Layer 5 of a small transformer language model trained on English Wikipedia (11 layers, counted from 0, width 128).
Take only the direct path to the model's output, skipping the later layers: a vector added to the residual stream pushes a token's score in proportion to its dot product with that token's output vector.

Output vectors of the tokens that the questions are about. A number n stands for (n - 500) times 0.0055.
"She": 560 478 462 395 477 458 568 442 575 392 329 512 570 476 470 408 494 529 537 533 536 496 547 542 528 511 497 499 642 452 467 509 500 419 512 474 499 456 425 483 516 575 414 528 480 526 482 458 564 502 608 499 482 451 456 435 469 397 506 557 512 437 523 558 562 430 441 468 520 465 481 633 467 473 518 532 447 514 539 505 490 391 526 498 519 562 541 523 498 513 445 534 551 526 522 534 502 466 563 480 502 607 524 466 479 502 560 425 501 483 480 415 530 539 534 487 568 418 508 602 574 612 552 461 504 511 357 520
",": 544 526 518 494 465 524 569 557 485 505 520 547 456 550 491 503 490 480 419 452 435 457 518 523 516 515 509 570 488 559 473 529 551 477 485 515 518 483 487 474 503 471 515 512 536 445 547 484 498 497 459 506 518 463 477 525 543 507 510 553 394 463 435 527 523 495 529 530 480 484 506 502 572 525 414 526 541 428 491 481 545 565 516 418 489 481 469 524 531 474 478 527 560 438 519 429 504 499 542 490 546 481 481 469 507 462 546 535 553 440 474 574 483 533 454 515 471 519 485 536 471 430 563 481 434 460 539 472
"oin": 496 468 546 478 436 452 403 488 497 372 469 491 594 456 471 445 418 492 629 419 487 553 551 526 429 546 541 515 611 459 505 488 575 541 484 494 435 529 492 536 459 583 445 493 395 440 431 451 491 451 455 481 488 451 574 495 433 543 570 582 424 508 536 477 588 494 527 575 490 507 452 558 458 459 553 571 460 545 478 449 487 417 452 574 478 498 535 506 524 483 401 480 564 497 599 458 556 484 426 494 516 552 555 451 498 454 474 514 532 581 425 451 567 552 555 517 584 418 638 540 557 534 481 555 540 516 381 518
" Binomial": 595 497 399 439 524 439 559 417 481 393 294 515 665 420 489 410 545 553 461 371 528 460 521 414 444 540 586 498 692 496 589 498 578 443 456 421 493 465 514 429 347 681 476 553 363 595 493 580 591 460 654 609 562 426 511 478 426 381 532 441 606 483 497 541 569 449 530 488 590 442 536 473 553 320 642 614 406 587 468 372 418 478 423 539 427 483 570 436 542 537 477 507 413 497 523 575 549 609 523 563 467 651 554 482 452 442 458 502 461 428 509 415 504 513 555 510 610 410 509 522 425 634 421 612 569 600 329 515
"hest": 505 361 398 465 501 518 505 452 432 316 415 627 644 490 536 424 539 449 538 469 510 512 578 539 493 523 500 551 582 396 470 418 597 511 601 446 508 502 457 411 371 565 568 459 443 609 473 517 562 524 533 582 416 394 421 450 516 529 618 478 511 543 620 339 603 525 533 486 520 565 495 544 489 392 519 429 440 560 520 369 634 523 497 495 523 519 534 419 571 601 368 396 482 586 480 580 363 483 517 545 439 555 508 437 450 443 458 476 558 617 502 392 536 470 565 477 533 505 581 600 500 632 443 561 459 610 345 514
" download": 453 549 424 416 385 436 497 522 541 311 314 519 650 484 474 460 445 614 572 425 519 485 492 441 549 561 551 496 541 396 490 447 572 531 500 469 535 484 558 419 427 661 576 429 395 584 462 474 525 477 479 573 384 437 587 527 524 440 502 460 407 455 518 557 548 518 441 439 511 484 442 611 453 527 540 612 453 477 574 428 465 468 548 566 495 562 625 559 531 554 506 445 456 470 563 462 464 528 539 443 414 470 529 443 523 462 479 454 520 430 527 470 580 565 588 497 643 505 537 550 462 590 481 499 610 569 403 507
" others": 561 580 425 518 402 520 448 446 509 398 338 411 591 503 514 484 525 503 506 567 532 532 594 509 439 516 519 405 681 392 560 431 571 482 471 644 552 567 506 503 456 588 432 489 402 484 451 551 594 462 549 549 519 495 559 465 500 419 454 599 506 373 589 451 553 557 525 414 455 566 543 570 426 444 612 561 479 606 407 408 476 443 473 470 516 507 560 470 531 433 480 497 528 512 593 435 401 540 425 545 513 472 568 469 521 438 529 475 497 479 483 430 536 624 613 503 491 479 463 507 461 499 467 374 537 535 465 523
"onsin": 535 343 413 301 351 387 463 460 586 111 29 635 843 517 479 412 536 626 644 338 544 633 653 281 416 540 494 509 801 391 644 342 635 389 474 554 478 517 473 492 313 757 452 470 147 579 406 616 668 416 618 608 442 311 568 411 463 360 617 530 532 481 567 530 685 393 517 389 606 564 363 693 401 410 669 620 416 550 475 316 544 351 420 525 459 623 694 443 625 585 530 509 372 482 555 550 509 498 386 600 475 598 653 347 465 531 489 354 456 567 450 225 715 601 617 419 734 424 585 664 579 763 411 517 562 747 104 491
" chronology": 564 509 529 422 478 506 436 596 575 341 277 574 497 472 466 435 646 467 572 406 506 554 501 411 518 423 494 412 588 557 571 341 582 521 598 528 409 435 549 518 469 504 475 460 435 622 545 541 604 489 552 418 528 501 435 539 410 438 535 402 472 402 486 517 530 493 480 491 501 438 470 623 534 477 519 607 476 506 636 444 556 404 513 489 447 643 553 518 554 433 472 494 412 519 547 525 410 577 397 473 451 597 401 411 487 489 526 338 459 575 404 507 546 530 544 476 592 558 567 597 472 621 560 496 619 586 365 503
"oming": 452 557 454 492 392 518 385 542 406 345 440 577 611 540 421 415 461 622 615 583 554 516 569 529 480 442 510 536 602 438 530 506 596 419 545 375 541 574 475 472 356 618 474 523 391 538 484 560 557 497 490 592 505 477 504 397 573 603 532 483 505 546 597 460 417 565 492 558 560 564 389 556 573 456 564 692 444 473 482 387 406 453 471 569 419 557 502 449 480 458 502 443 466 461 509 470 512 432 459 504 457 566 586 442 491 460 444 473 441 575 416 414 608 559 526 502 580 566 495 541 514 464 463 477 528 540 352 526
"ters": 494 528 402 489 526 452 479 576 504 422 411 518 525 464 449 512 511 606 488 466 520 541 498 442 520 443 552 451 549 510 415 490 575 413 608 561 576 508 424 542 319 656 425 558 368 509 478 428 481 511 487 545 546 498 557 341 506 514 583 635 565 516 456 565 524 459 513 476 531 492 554 528 436 353 554 516 435 577 622 454 504 510 446 408 603 561 480 483 563 457 477 511 592 444 388 546 455 514 510 443 494 602 621 484 551 449 491 485 485 441 571 436 583 530 548 353 568 462 497 581 520 546 495 372 445 559 390 508

Output weights of attention head 0. The head adds the sum of these rows, row i times number i of z. A number n stands for (n - 500) times 0.0051.
o0: 515 400 403 611 445 418 546 452 515 322 708 293 477 548 577 439 416 563 489 683 583 145 510 530 744 553 448 593 509 404 521 485 473 624 356 279 707 604 363 592 745 214 340 599 304 440 430 589 268 496 647 553 358 625 622 424 520 630 497 613 451 643 316 471 382 624 811 459 614 342 582 397 570 684 759 305 660 264 670 558 765 136 799 467 451 620 434 320 322 535 672 686 618 444 543 364 696 492 405 371 484 258 612 638 407 435 504 386 331 490 596 484 575 621 611 533 454 407 377 489 629 339 415 312 551 626 553 406
o1: 490 510 738 451 652 350 358 584 572 371 485 619 380 529 596 543 484 680 506 375 331 595 461 456 535 368 504 287 522 364 660 451 351 438 428 557 537 487 639 635 361 608 273 442 468 573 585 417 540 345 461 609 662 369 415 499 285 521 544 529 527 509 500 562 624 665 526 551 491 454 506 539 510 442 363 300 585 429 528 434 673 664 411 426 462 300 348 447 439 518 411 480 636 615 312 629 535 425 482 628 802 491 636 544 546 589 346 564 468 529 490 718 501 387 420 316 426 377 548 598 600 523 732 470 348 541 651 545
o2: 367 604 565 512 403 650 595 319 616 464 459 431 534 568 504 487 539 339 493 528 505 606 412 202 548 188 460 355 736 456 430 351 414 612 498 439 576 668 436 529 381 398 590 559 430 306 473 377 378 410 383 465 511 282 621 657 614 608 572 675 470 587 678 557 511 515 652 708 459 660 622 560 575 307 395 440 663 370 660 568 457 377 551 547 421 338 498 611 511 558 513 443 749 380 631 315 524 583 294 406 536 495 475 394 664 605 606 411 607 444 374 391 451 495 452 284 561 755 437 625 600 519 687 376 533 326 645 476
o3: 437 489 504 687 659 537 428 336 432 524 343 383 425 553 403 672 592 413 503 598 535 677 436 580 389 581 264 472 482 496 381 524 395 581 775 508 455 854 565 358 354 526 412 423 457 602 654 545 560 339 432 278 487 567 470 608 408 458 484 407 644 587 672 508 386 578 363 571 516 496 652 534 355 539 746 511 500 412 430 692 271 571 492 629 418 586 575 379 583 271 494 392 303 563 578 502 520 734 550 651 190 523 613 512 701 570 522 406 449 406 571 497 428 387 447 640 534 684 668 184 371 400 400 536 930 234 378 415
o4: 594 544 610 744 341 507 445 653 520 574 525 772 707 615 418 384 579 385 470 537 449 447 514 377 492 473 468 680 353 842 439 561 483 381 363 454 461 400 642 566 676 625 528 430 338 669 455 667 401 389 521 536 408 583 544 465 478 421 535 436 448 498 595 627 319 124 533 357 513 521 614 640 537 369 373 646 606 553 345 432 651 564 499 627 585 520 324 525 449 463 605 512 500 344 592 295 400 649 349 398 583 389 558 708 682 456 495 623 696 511 434 643 549 399 198 280 638 434 360 330 314 424 462 492 350 532 467 641
o5: 603 390 586 798 252 449 415 401 431 488 660 397 405 460 499 718 344 678 697 517 560 471 591 735 585 385 746 338 144 275 365 576 830 557 82 683 520 398 469 614 232 576 646 472 648 397 313 507 589 347 414 188 483 458 503 427 703 431 489 614 477 332 431 402 557 433 590 526 395 561 502 534 498 401 645 598 457 298 590 525 311 593 696 250 614 533 424 409 573 519 516 554 762 279 323 500 511 693 405 758 297 383 443 408 417 180 684 580 661 415 520 715 314 703 759 296 782 267 638 468 449 627 557 414 608 684 717 433
o6: 529 518 506 594 647 389 598 622 484 113 392 388 523 385 478 231 606 560 437 526 529 600 555 388 319 556 542 314 469 725 554 526 588 591 733 576 503 505 378 446 476 553 557 362 524 597 362 460 544 396 498 462 616 569 473 360 634 440 579 300 404 425 526 618 562 470 480 533 612 472 513 457 653 550 708 398 681 421 409 427 412 614 557 473 531 347 466 871 501 643 537 533 680 540 446 595 447 425 202 302 631 545 375 442 628 309 550 428 467 518 458 538 514 562 593 279 498 555 387 559 574 275 396 657 527 530 505 551
o7: 514 483 699 546 459 254 522 393 438 396 530 553 464 411 551 303 537 644 423 380 463 684 366 523 497 625 407 669 385 698 375 559 438 346 614 363 595 308 457 344 418 602 303 492 700 472 536 599 478 660 364 659 644 504 417 471 672 669 371 201 722 678 607 517 646 496 615 798 443 559 685 296 559 662 294 508 515 613 288 494 525 613 457 404 566 555 472 431 515 605 546 513 297 526 413 450 537 336 641 663 163 594 388 437 449 541 606 427 726 533 399 466 483 416 555 629 450 446 448 414 554 560 400 630 581 447 418 414
o8: 592 717 456 523 675 612 561 686 509 391 625 296 457 660 506 440 449 329 496 679 678 433 662 419 551 426 518 527 620 648 356 365 477 723 489 596 454 500 386 785 642 311 489 341 181 376 276 591 595 727 426 442 562 548 293 741 426 349 577 576 443 511 687 387 397 746 488 401 464 562 552 631 558 441 556 757 500 493 379 634 518 303 547 474 593 685 515 340 345 170 558 380 716 587 518 315 576 636 306 239 461 415 372 697 529 776 549 662 418 487 451 567 549 364 435 275 356 646 249 662 461 392 557 218 491 387 444 432
o9: 493 525 511 329 553 348 412 329 605 476 538 696 464 716 523 505 626 604 604 409 672 495 278 549 585 191 336 386 244 403 455 311 118 454 391 282 244 770 607 523 590 521 641 543 385 361 570 516 578 350 585 423 504 507 469 492 512 674 653 365 633 527 470 546 564 610 392 488 607 486 247 634 502 473 382 624 526 529 616 657 430 560 378 644 604 444 740 449 513 392 448 421 268 567 492 533 601 511 657 548 173 483 435 460 319 424 508 570 486 549 431 466 493 291 869 804 580 421 342 624 514 765 646 583 760 643 609 233
o10: 482 419 431 549 486 611 573 578 457 717 399 438 432 397 521 410 474 421 615 537 523 270 602 590 509 608 487 544 291 355 385 699 717 448 649 748 425 530 471 689 644 338 532 368 421 464 662 730 650 683 593 548 291 498 615 491 542 422 221 710 501 471 473 455 291 590 506 631 544 466 609 453 352 431 411 383 379 706 563 426 466 646 408 399 532 545 433 699 545 223 549 584 472 512 514 449 493 455 602 510 445 341 490 445 455 533 501 753 521 512 620 482 430 428 434 360 351 642 558 299 475 506 369 696 255 341 486 657
o11: 578 506 338 263 323 457 509 695 730 531 503 535 436 386 603 185 412 361 577 481 712 531 413 533 232 191 254 849 559 601 409 399 464 450 500 331 589 465 549 295 882 788 475 722 679 611 468 470 589 486 517 550 441 516 536 479 660 354 284 197 540 580 629 470 557 483 619 329 502 488 313 383 635 450 416 703 471 469 120 351 499 472 306 773 706 653 583 616 341 536 444 814 165 490 358 462 389 296 685 380 615 585 484 621 451 777 385 454 379 746 524 511 472 515 609 529 358 527 364 486 372 925 740 493 558 471 520 621
o12: 597 365 626 564 716 353 418 573 544 549 450 365 474 241 457 435 578 795 485 682 458 557 498 631 439 515 829 411 276 401 499 214 389 721 652 665 583 360 544 824 571 615 447 627 599 518 521 449 555 513 501 463 596 643 374 470 284 449 508 321 591 425 371 172 521 450 544 394 778 488 492 347 313 578 395 435 540 553 388 423 700 586 416 357 443 452 593 449 27 461 471 654 580 684 83 702 239 477 626 661 687 580 404 692 472 448 533 409 422 681 501 671 280 532 649 362 218 436 723 368 588 469 480 601 393 760 228 755
o13: 718 624 467 572 581 468 328 341 578 375 385 360 608 462 444 730 838 544 584 512 462 576 519 558 728 641 764 327 711 258 604 220 277 581 620 653 591 478 545 552 348 250 370 619 425 681 362 345 493 475 741 554 637 616 516 382 195 349 492 395 655 281 432 604 301 381 362 216 615 423 576 559 272 605 757 246 485 500 818 669 577 512 487 221 442 307 554 488 285 588 293 568 538 619 520 756 341 460 433 428 567 748 444 505 568 317 500 527 424 503 524 617 608 601 435 624 425 146 854 531 650 366 350 486 666 674 337 389
o14: 468 524 333 644 372 537 659 470 511 440 357 404 561 322 564 233 492 511 103 501 442 640 521 414 304 596 315 460 599 363 239 461 693 528 791 355 549 573 526 601 608 460 375 322 466 487 636 884 441 393 480 615 497 342 567 446 442 346 351 439 820 412 617 471 540 491 484 491 507 367 637 540 566 719 511 310 537 685 546 540 695 670 244 652 659 535 522 684 348 546 621 579 665 755 388 638 513 473 595 600 486 308 472 464 569 511 512 582 748 533 311 595 578 349 343 257 310 525 381 375 590 318 440 705 444 527 588 416
o15: 492 317 512 418 613 519 515 482 633 496 563 546 332 444 475 591 518 506 564 565 420 388 399 376 526 738 582 412 338 589 509 668 374 599 575 414 502 517 538 396 540 402 426 381 513 276 585 351 506 488 453 674 353 414 572 486 666 554 650 636 242 557 418 527 597 507 477 676 531 558 572 475 393 587 580 723 474 480 613 599 425 288 762 587 405 742 380 475 412 610 371 681 402 412 662 316 585 583 480 541 530 577 522 591 274 411 272 203 448 446 636 472 587 473 647 495 414 667 507 394 582 463 520 377 525 557 253 577
o16: 538 605 430 437 325 561 198 376 411 561 283 399 534 363 590 535 256 696 599 717 604 516 521 574 441 346 564 494 314 536 578 501 652 493 491 575 582 252 485 397 520 641 671 748 437 665 617 484 584 570 503 390 253 516 455 625 367 439 377 450 315 648 506 359 533 628 479 512 506 547 447 441 570 468 427 390 506 642 442 518 323 419 737 707 921 350 719 603 597 488 298 706 480 291 452 456 483 346 440 539 614 454 397 285 532 394 643 597 660 590 595 557 209 458 738 417 598 484 517 351 549 590 388 541 666 332 517 431
o17: 409 624 549 625 367 703 458 301 655 377 264 520 662 616 578 500 581 408 310 371 592 616 483 507 327 429 501 644 603 532 423 520 411 564 490 456 535 520 703 540 583 716 562 445 367 567 542 580 538 400 640 515 387 394 609 610 411 407 421 382 737 374 660 574 464 460 354 584 371 565 486 524 520 710 447 583 603 565 505 397 509 570 465 425 550 556 572 545 284 279 467 429 496 370 369 426 336 607 584 717 335 433 449 444 566 639 519 314 765 673 677 494 617 286 484 504 454 490 359 284 494 643 413 236 503 614 352 585
o18: 498 584 644 537 410 556 625 472 436 467 593 708 324 692 514 544 491 533 465 527 192 543 686 468 635 366 336 486 390 638 512 458 441 573 617 294 519 560 449 566 500 453 437 488 450 619 434 342 319 500 510 278 637 544 459 453 411 494 546 471 470 510 441 646 532 248 482 379 438 494 302 512 374 438 555 706 544 298 513 501 540 407 425 467 465 645 418 360 565 463 592 448 429 571 430 575 494 638 305 443 381 594 484 556 566 662 498 463 419 513 576 434 407 568 539 700 648 588 556 563 329 633 687 598 771 682 290 555
o19: 483 428 681 579 429 477 528 386 302 434 305 620 638 661 446 448 607 427 505 416 564 393 418 596 564 403 799 665 530 483 407 506 451 503 388 459 410 529 324 698 568 373 556 549 622 453 541 371 393 352 465 567 467 513 425 491 543 730 471 333 744 612 461 623 377 489 535 577 538 538 642 597 459 479 531 410 582 204 835 471 517 592 512 577 395 463 518 581 619 638 445 209 408 381 608 374 408 556 271 316 333 719 553 474 587 372 457 523 377 509 561 538 620 540 380 495 528 496 617 403 528 590 489 685 397 365 578 473
o20: 374 378 352 354 332 274 673 296 443 398 471 497 354 430 513 583 494 550 312 514 316 561 527 338 495 667 343 275 383 398 525 655 423 537 664 258 454 706 591 488 623 457 796 438 533 464 760 715 340 721 635 592 468 369 622 487 522 497 506 575 805 441 388 377 669 407 424 539 512 459 503 287 530 601 568 337 723 575 480 534 510 587 725 596 698 492 412 563 553 504 544 619 381 730 582 729 531 486 802 774 581 349 601 302 562 479 564 153 477 443 335 347 391 362 418 520 409 684 501 315 446 393 318 546 531 555 702 393
o21: 311 195 390 598 478 583 545 339 517 349 629 370 490 271 461 498 575 362 589 647 805 575 551 442 425 398 280 534 585 448 416 560 515 735 670 487 705 626 549 705 480 368 709 436 629 619 401 528 449 355 579 641 517 406 610 557 585 500 408 581 811 513 495 335 353 538 544 431 584 675 492 489 525 558 548 135 798 385 565 536 609 464 520 360 482 540 638 521 388 390 720 621 647 546 175 363 482 581 346 536 266 494 622 433 494 403 439 364 559 526 630 315 439 543 505 583 332 264 447 507 530 391 400 397 590 626 568 524
o22: 563 489 523 435 291 633 364 517 563 589 528 436 507 507 637 516 443 336 306 373 487 564 473 362 434 670 514 487 586 342 424 609 579 726 495 589 471 499 537 352 461 670 459 598 522 165 632 478 536 701 489 394 275 344 462 528 520 479 385 523 552 400 672 336 704 544 584 675 639 517 710 472 334 502 186 456 318 632 478 315 463 722 496 600 660 644 388 689 398 462 540 586 665 277 516 668 324 463 723 663 528 415 383 512 579 540 519 569 845 479 457 493 411 545 361 459 454 429 407 482 394 468 501 571 339 359 458 668
o23: 602 548 620 701 582 368 417 378 600 623 675 396 495 540 471 524 625 641 464 397 521 805 515 644 623 385 647 374 570 491 460 285 662 402 657 582 464 535 447 746 323 452 324 245 702 456 482 387 586 228 447 321 401 509 486 583 545 575 401 424 466 453 568 512 481 568 655 321 576 534 492 328 419 467 431 595 542 566 696 593 523 580 577 333 573 517 652 406 423 286 468 258 317 594 388 378 502 415 546 457 737 476 429 518 400 527 592 587 429 580 313 719 371 471 532 525 649 663 340 795 534 574 398 492 235 381 390 493
o24: 436 673 569 426 471 399 487 700 414 481 506 551 524 571 415 357 518 449 423 644 498 585 370 656 379 524 120 524 442 352 450 711 682 228 615 390 403 737 524 484 406 499 404 532 528 584 609 749 402 556 281 615 654 364 362 373 729 498 520 259 588 784 353 345 736 525 576 701 639 471 622 181 617 512 248 406 524 394 264 479 370 677 592 747 415 519 456 767 666 673 622 501 430 622 435 479 697 616 793 540 404 392 489 446 430 448 506 365 440 242 311 444 422 391 556 240 734 584 479 325 575 460 442 516 600 499 659 441
o25: 654 661 608 493 465 512 616 549 368 398 388 512 347 487 587 440 431 278 505 647 395 489 522 261 528 630 302 721 557 431 593 690 454 438 513 463 427 541 483 316 558 559 393 588 403 723 592 391 415 681 752 415 426 488 346 428 516 587 435 486 305 379 202 536 506 507 429 444 423 409 692 172 707 601 792 424 518 515 581 619 481 540 700 454 752 592 404 624 379 519 347 717 472 469 619 566 572 430 704 302 726 631 465 387 413 578 435 265 363 440 579 290 375 611 214 521 699 659 581 575 475 549 385 643 577 269 366 693
o26: 404 608 602 452 729 591 458 465 655 504 314 417 386 362 463 727 649 270 266 513 622 755 351 648 267 574 453 471 884 492 431 493 624 568 728 393 373 615 505 551 454 454 514 476 297 392 409 666 705 581 562 672 312 465 600 699 297 573 433 431 441 569 562 461 449 409 563 641 597 658 590 330 526 474 544 607 311 470 442 619 684 525 627 282 443 439 537 539 554 497 592 372 451 626 628 454 326 664 422 528 328 629 598 605 599 580 352 514 431 311 531 496 340 542 295 469 638 574 330 394 369 541 328 300 725 180 533 407
o27: 582 421 614 542 580 428 468 640 569 275 553 403 530 819 361 565 418 538 599 812 471 323 404 459 371 518 602 638 462 378 419 549 469 520 391 554 403 590 377 504 424 487 861 564 501 452 493 393 566 530 629 539 533 550 338 566 616 590 584 390 318 421 352 581 549 372 327 419 839 536 330 653 638 448 691 811 718 317 209 534 590 563 536 536 344 224 424 396 316 569 606 533 499 428 564 501 357 626 416 658 490 585 676 599 671 591 418 414 373 388 475 503 461 382 515 386 479 360 349 568 420 407 502 306 666 591 502 417
o28: 469 620 509 535 202 526 614 637 487 358 747 338 471 651 523 469 509 357 562 587 472 383 469 241 448 809 360 534 649 309 552 520 557 624 457 373 395 640 513 291 492 528 534 553 498 669 294 384 419 369 561 313 642 452 625 551 565 494 498 359 341 407 379 525 563 425 577 392 539 348 491 555 440 515 624 568 575 347 379 546 646 408 527 483 462 542 291 508 495 577 509 700 396 421 599 489 370 610 433 580 617 384 658 409 535 534 400 490 582 378 557 675 495 605 680 559 449 500 391 614 579 264 598 337 852 585 374 707
o29: 530 628 544 589 567 431 482 533 319 580 620 469 531 454 458 584 519 577 324 631 432 478 541 517 606 505 505 654 428 519 319 613 296 497 591 472 581 707 645 419 492 283 316 450 641 673 543 529 615 290 438 332 483 431 596 597 622 414 442 409 561 160 552 351 528 604 416 504 604 575 514 493 565 370 611 614 321 329 470 531 458 529 346 506 478 541 767 631 568 426 181 480 522 519 270 626 345 640 531 673 564 632 611 502 561 334 637 571 540 458 469 545 527 552 613 688 543 421 580 420 323 430 322 608 536 410 188 399
o30: 617 654 490 542 287 576 492 477 567 502 495 456 537 377 479 440 529 274 612 506 394 495 521 436 528 684 426 341 493 490 442 466 422 592 580 586 489 338 527 641 626 443 378 435 397 657 333 626 336 555 548 694 541 544 565 445 513 279 588 486 383 645 527 609 389 566 497 443 306 674 656 581 405 507 465 338 335 696 734 430 651 487 488 601 456 646 272 528 581 415 534 600 476 422 670 476 430 430 376 535 381 430 533 473 494 434 599 714 696 394 571 494 662 355 427 500 448 523 519 492 581 520 343 486 491 395 517 462
o31: 557 420 540 533 493 505 724 549 475 207 278 392 320 394 606 651 350 443 595 580 501 420 315 531 273 644 470 747 446 612 629 554 298 684 309 419 506 698 808 621 601 785 481 687 570 481 662 544 507 367 314 387 507 443 624 529 629 483 549 348 509 637 350 481 457 666 308 515 639 485 820 659 397 551 683 403 385 334 452 152 532 677 456 426 494 518 356 792 673 774 380 566 357 237 538 712 360 573 237 624 374 662 611 539 475 432 513 301 448 496 580 268 473 468 387 512 684 405 493 208 514 513 344 427 693 443 442 555

Each question shows a token from some text and the vector z that the head gathered there. A number n stands for (n - 500) times 0.0036.

" the": 280 607 393 669 372 460 503 645 220 541 476 641 588 547 583 426 619 473 421 515 511 435 660 516 738 556 450 389 433 770 394 708
Which two tokens does it push up most, strongest first? " Binomial", "hest"

".": 565 575 520 542 416 456 488 384 518 620 450 488 480 607 336 567 620 406 479 518 480 350 468 580 473 666 495 455 419 494 499 508
Which three tokens does it push up most, strongest first? " chronology", "She", "oin"

"-": 593 341 671 566 311 508 467 211 590 700 456 465 180 359 446 443 822 376 507 400 598 442 471 360 489 703 414 522 665 519 340 560
Pushed up most: " download"

"1": 536 520 501 470 552 642 469 482 529 519 573 270 507 559 447 507 688 395 299 740 403 339 452 582 535 627 549 340 308 552 487 473
Pushed up most: "ters"

" of": 663 595 498 541 442 491 501 507 450 715 348 393 614 534 515 498 514 446 499 505 635 411 462 627 718 559 359 464 398 389 393 302
Which of these tokens does it push down most? " others"

"on": 540 454 434 723 446 570 567 565 471 445 444 560 563 656 640 427 593 614 419 480 516 592 499 448 524 524 599 574 565 659 470 689
Which of these tokens does it push down most? ","

" was": 570 484 641 604 476 558 260 453 703 529 447 485 475 546 285 521 469 576 525 574 559 524 495 615 341 559 412 483 447 618 416 476
Which of these tokens does it push down most? " Binomial"

"craft": 606 669 501 459 318 460 498 558 514 505 425 410 465 545 472 584 567 446 337 450 408 414 529 510 468 568 437 362 467 549 580 575
Which of these tokens does it push down most? "oming"

" popular": 345 555 408 523 347 576 569 554 210 511 649 667 612 531 559 416 712 507 389 530 526 498 674 634 611 583 378 282 422 629 533 592
Which of these tokens does it push down most? "oming"

" Jones": 464 521 416 454 545 657 474 384 524 454 658 326 439 501 435 448 645 403 383 609 334 242 592 588 491 660 492 460 449 596 506 412
Pushed up most: ","

",": 518 330 634 588 432 576 483 409 583 616 464 501 255 383 368 491 744 457 497 506 371 355 514 450 496 567 394 484 535 572 425 587
Which two tokens does it push up most, strongest first? " download", "oming"

" Valley": 710 510 354 425 676 715 406 418 422 603 514 299 461 507 518 438 593 399 406 420 428 346 569 505 505 409 272 431 452 454 483 376
Pushed up most: ","

" served": 752 554 467 561 232 594 341 349 481 531 651 419 552 575 294 684 608 511 426 469 219 486 532 585 294 478 330 414 410 599 422 433
Which of these tokens does it push down most? " Binomial"

" |": 536 456 576 478 527 589 413 483 623 468 585 412 444 490 589 415 658 535 310 545 452 394 630 598 546 542 447 409 424 458 579 399
Which of these tokens does it push down most? "onsin"

" James": 402 655 527 631 383 433 606 352 527 631 492 428 522 679 331 533 509 375 509 592 257 155 436 766 498 701 529 517 394 455 378 442
Pushed up most: " chronology"

" Jul": 549 436 553 422 514 523 477 476 453 621 386 576 546 538 544 507 631 476 453 518 572 356 575 375 577 485 292 523 471 486 580 519
Which three tokens does it push up most, strongest first? " download", "onsin", "She"

"se": 509 476 524 579 453 574 440 524 466 458 437 555 390 542 510 466 533 596 503 393 380 417 512 473 495 464 454 501 539 494 523 576
Pushed up most: "onsin"

"eg": 501 555 416 429 400 615 398 538 502 478 472 560 368 402 527 434 519 525 329 453 418 268 674 492 564 618 449 374 508 567 501 603
Pushed up most: ","

" in": 570 471 514 614 478 483 501 554 418 434 454 564 496 457 452 555 604 470 464 546 576 505 507 506 633 741 446 482 497 589 448 611
Pushed up most: " Binomial"

" ": 596 614 452 439 343 735 492 474 513 671 448 277 542 693 314 528 312 444 544 543 478 487 460 483 534 569 232 429 475 524 462 520
Pushed up most: "ters"

"è": 545 339 467 485 469 700 444 510 465 439 492 674 533 422 345 541 750 540 377 549 396 486 555 495 507 507 392 567 509 616 435 622
Which three tokens does it push up most, strongest first? " download", "oming", "oin"

"ad": 543 465 505 472 529 459 455 486 515 522 420 514 447 526 452 458 627 471 472 494 426 285 554 422 489 556 314 483 501 521 559 537
Pushed up most: " download"

"\n": 557 658 469 390 366 459 489 516 561 555 425 503 580 557 505 586 543 417 359 413 449 341 517 535 487 568 355 336 450 574 593 493
Pushed up most: "She"

" most": 385 548 453 505 373 582 483 508 295 545 631 666 578 497 509 430 673 542 392 533 537 506 656 615 571 565 389 331 407 604 507 585
Pushed up most: "hest"

" were": 528 539 580 465 483 549 249 379 596 603 565 455 551 533 357 378 502 450 495 618 355 377 569 576 421 371 400 434 327 467 453 465
Which of these tokens does it push down most? " Binomial"

" For": 604 582 482 520 494 499 443 432 476 617 456 525 464 542 408 467 559 487 452 483 480 358 534 466 501 619 492 485 543 430 458 511
Which of these tokens does it push down most? "hest"

"ia": 518 399 572 411 552 498 502 482 380 663 379 617 595 553 670 498 657 499 475 508 700 403 597 319 590 454 246 531 459 476 625 579
Pushed up most: "onsin"

" (": 551 472 559 574 427 645 443 556 530 492 430 552 356 491 442 519 607 516 480 479 374 482 535 542 493 472 463 518 546 572 477 640
Pushed up most: " download"

" from": 638 452 333 433 488 667 354 649 526 663 492 468 649 693 407 562 460 510 392 570 486 396 500 554 572 537 364 545 455 527 496 435
Pushed up most: "She"

"ub": 461 549 523 418 485 583 404 559 606 474 547 494 471 387 508 492 647 452 355 453 414 374 641 523 520 516 371 397 426 504 511 472
Which of these tokens does it push down most? "onsin"

" \"": 623 414 608 793 275 665 481 495 626 490 391 288 405 763 618 506 504 602 355 431 442 583 542 511 408 448 701 521 519 586 551 699
Which of these tokens does it push down most? ","

" Ber": 343 621 378 512 399 438 483 309 471 527 542 484 447 599 403 499 581 416 441 457 364 140 583 563 480 705 494 535 480 549 486 435
Pushed up most: " chronology"

":": 286 484 429 590 358 790 362 726 337 696 408 455 330 311 221 561 636 395 522 544 473 333 607 566 695 368 566 543 312 626 264 506
Pushed up most: "oming"

"iver": 540 523 461 560 365 670 380 542 487 613 325 509 459 427 306 615 533 434 550 460 444 335 573 606 553 492 507 538 504 601 350 513
Pushed up most: "oming"

" Irish": 490 477 532 474 490 665 438 477 622 532 505 497 457 470 455 425 674 472 417 566 387 387 555 529 591 590 459 414 396 507 509 513
Which of these tokens does it push down most? "onsin"

" Arm": 603 600 471 441 343 421 512 512 548 533 450 491 503 562 499 485 571 416 384 401 495 324 546 507 512 597 410 369 479 559 624 495
Pushed up most: "She"

"and": 600 463 489 453 325 531 466 517 543 571 448 579 569 523 383 694 531 450 454 447 468 377 558 566 486 574 440 402 441 629 422 461
Which two tokens does it push up most, strongest first? "She", "oin"

" American": 253 681 335 636 474 429 528 642 302 542 439 700 710 462 531 425 475 571 494 458 533 269 743 425 768 619 425 485 643 722 343 794
Pushed up most: " Binomial"

" given": 384 560 430 524 330 569 564 560 240 481 642 612 614 529 573 427 680 479 404 526 529 478 679 635 622 585 370 304 446 611 542 561
Which two tokens does it push up most, strongest first? "hest", " Binomial"

" States": 240 650 371 650 357 457 489 640 190 547 488 626 589 577 596 415 628 477 417 505 474 405 688 514 727 505 442 368 438 795 394 694
Which three tokens does it push up most, strongest first? " Binomial", "hest", "onsin"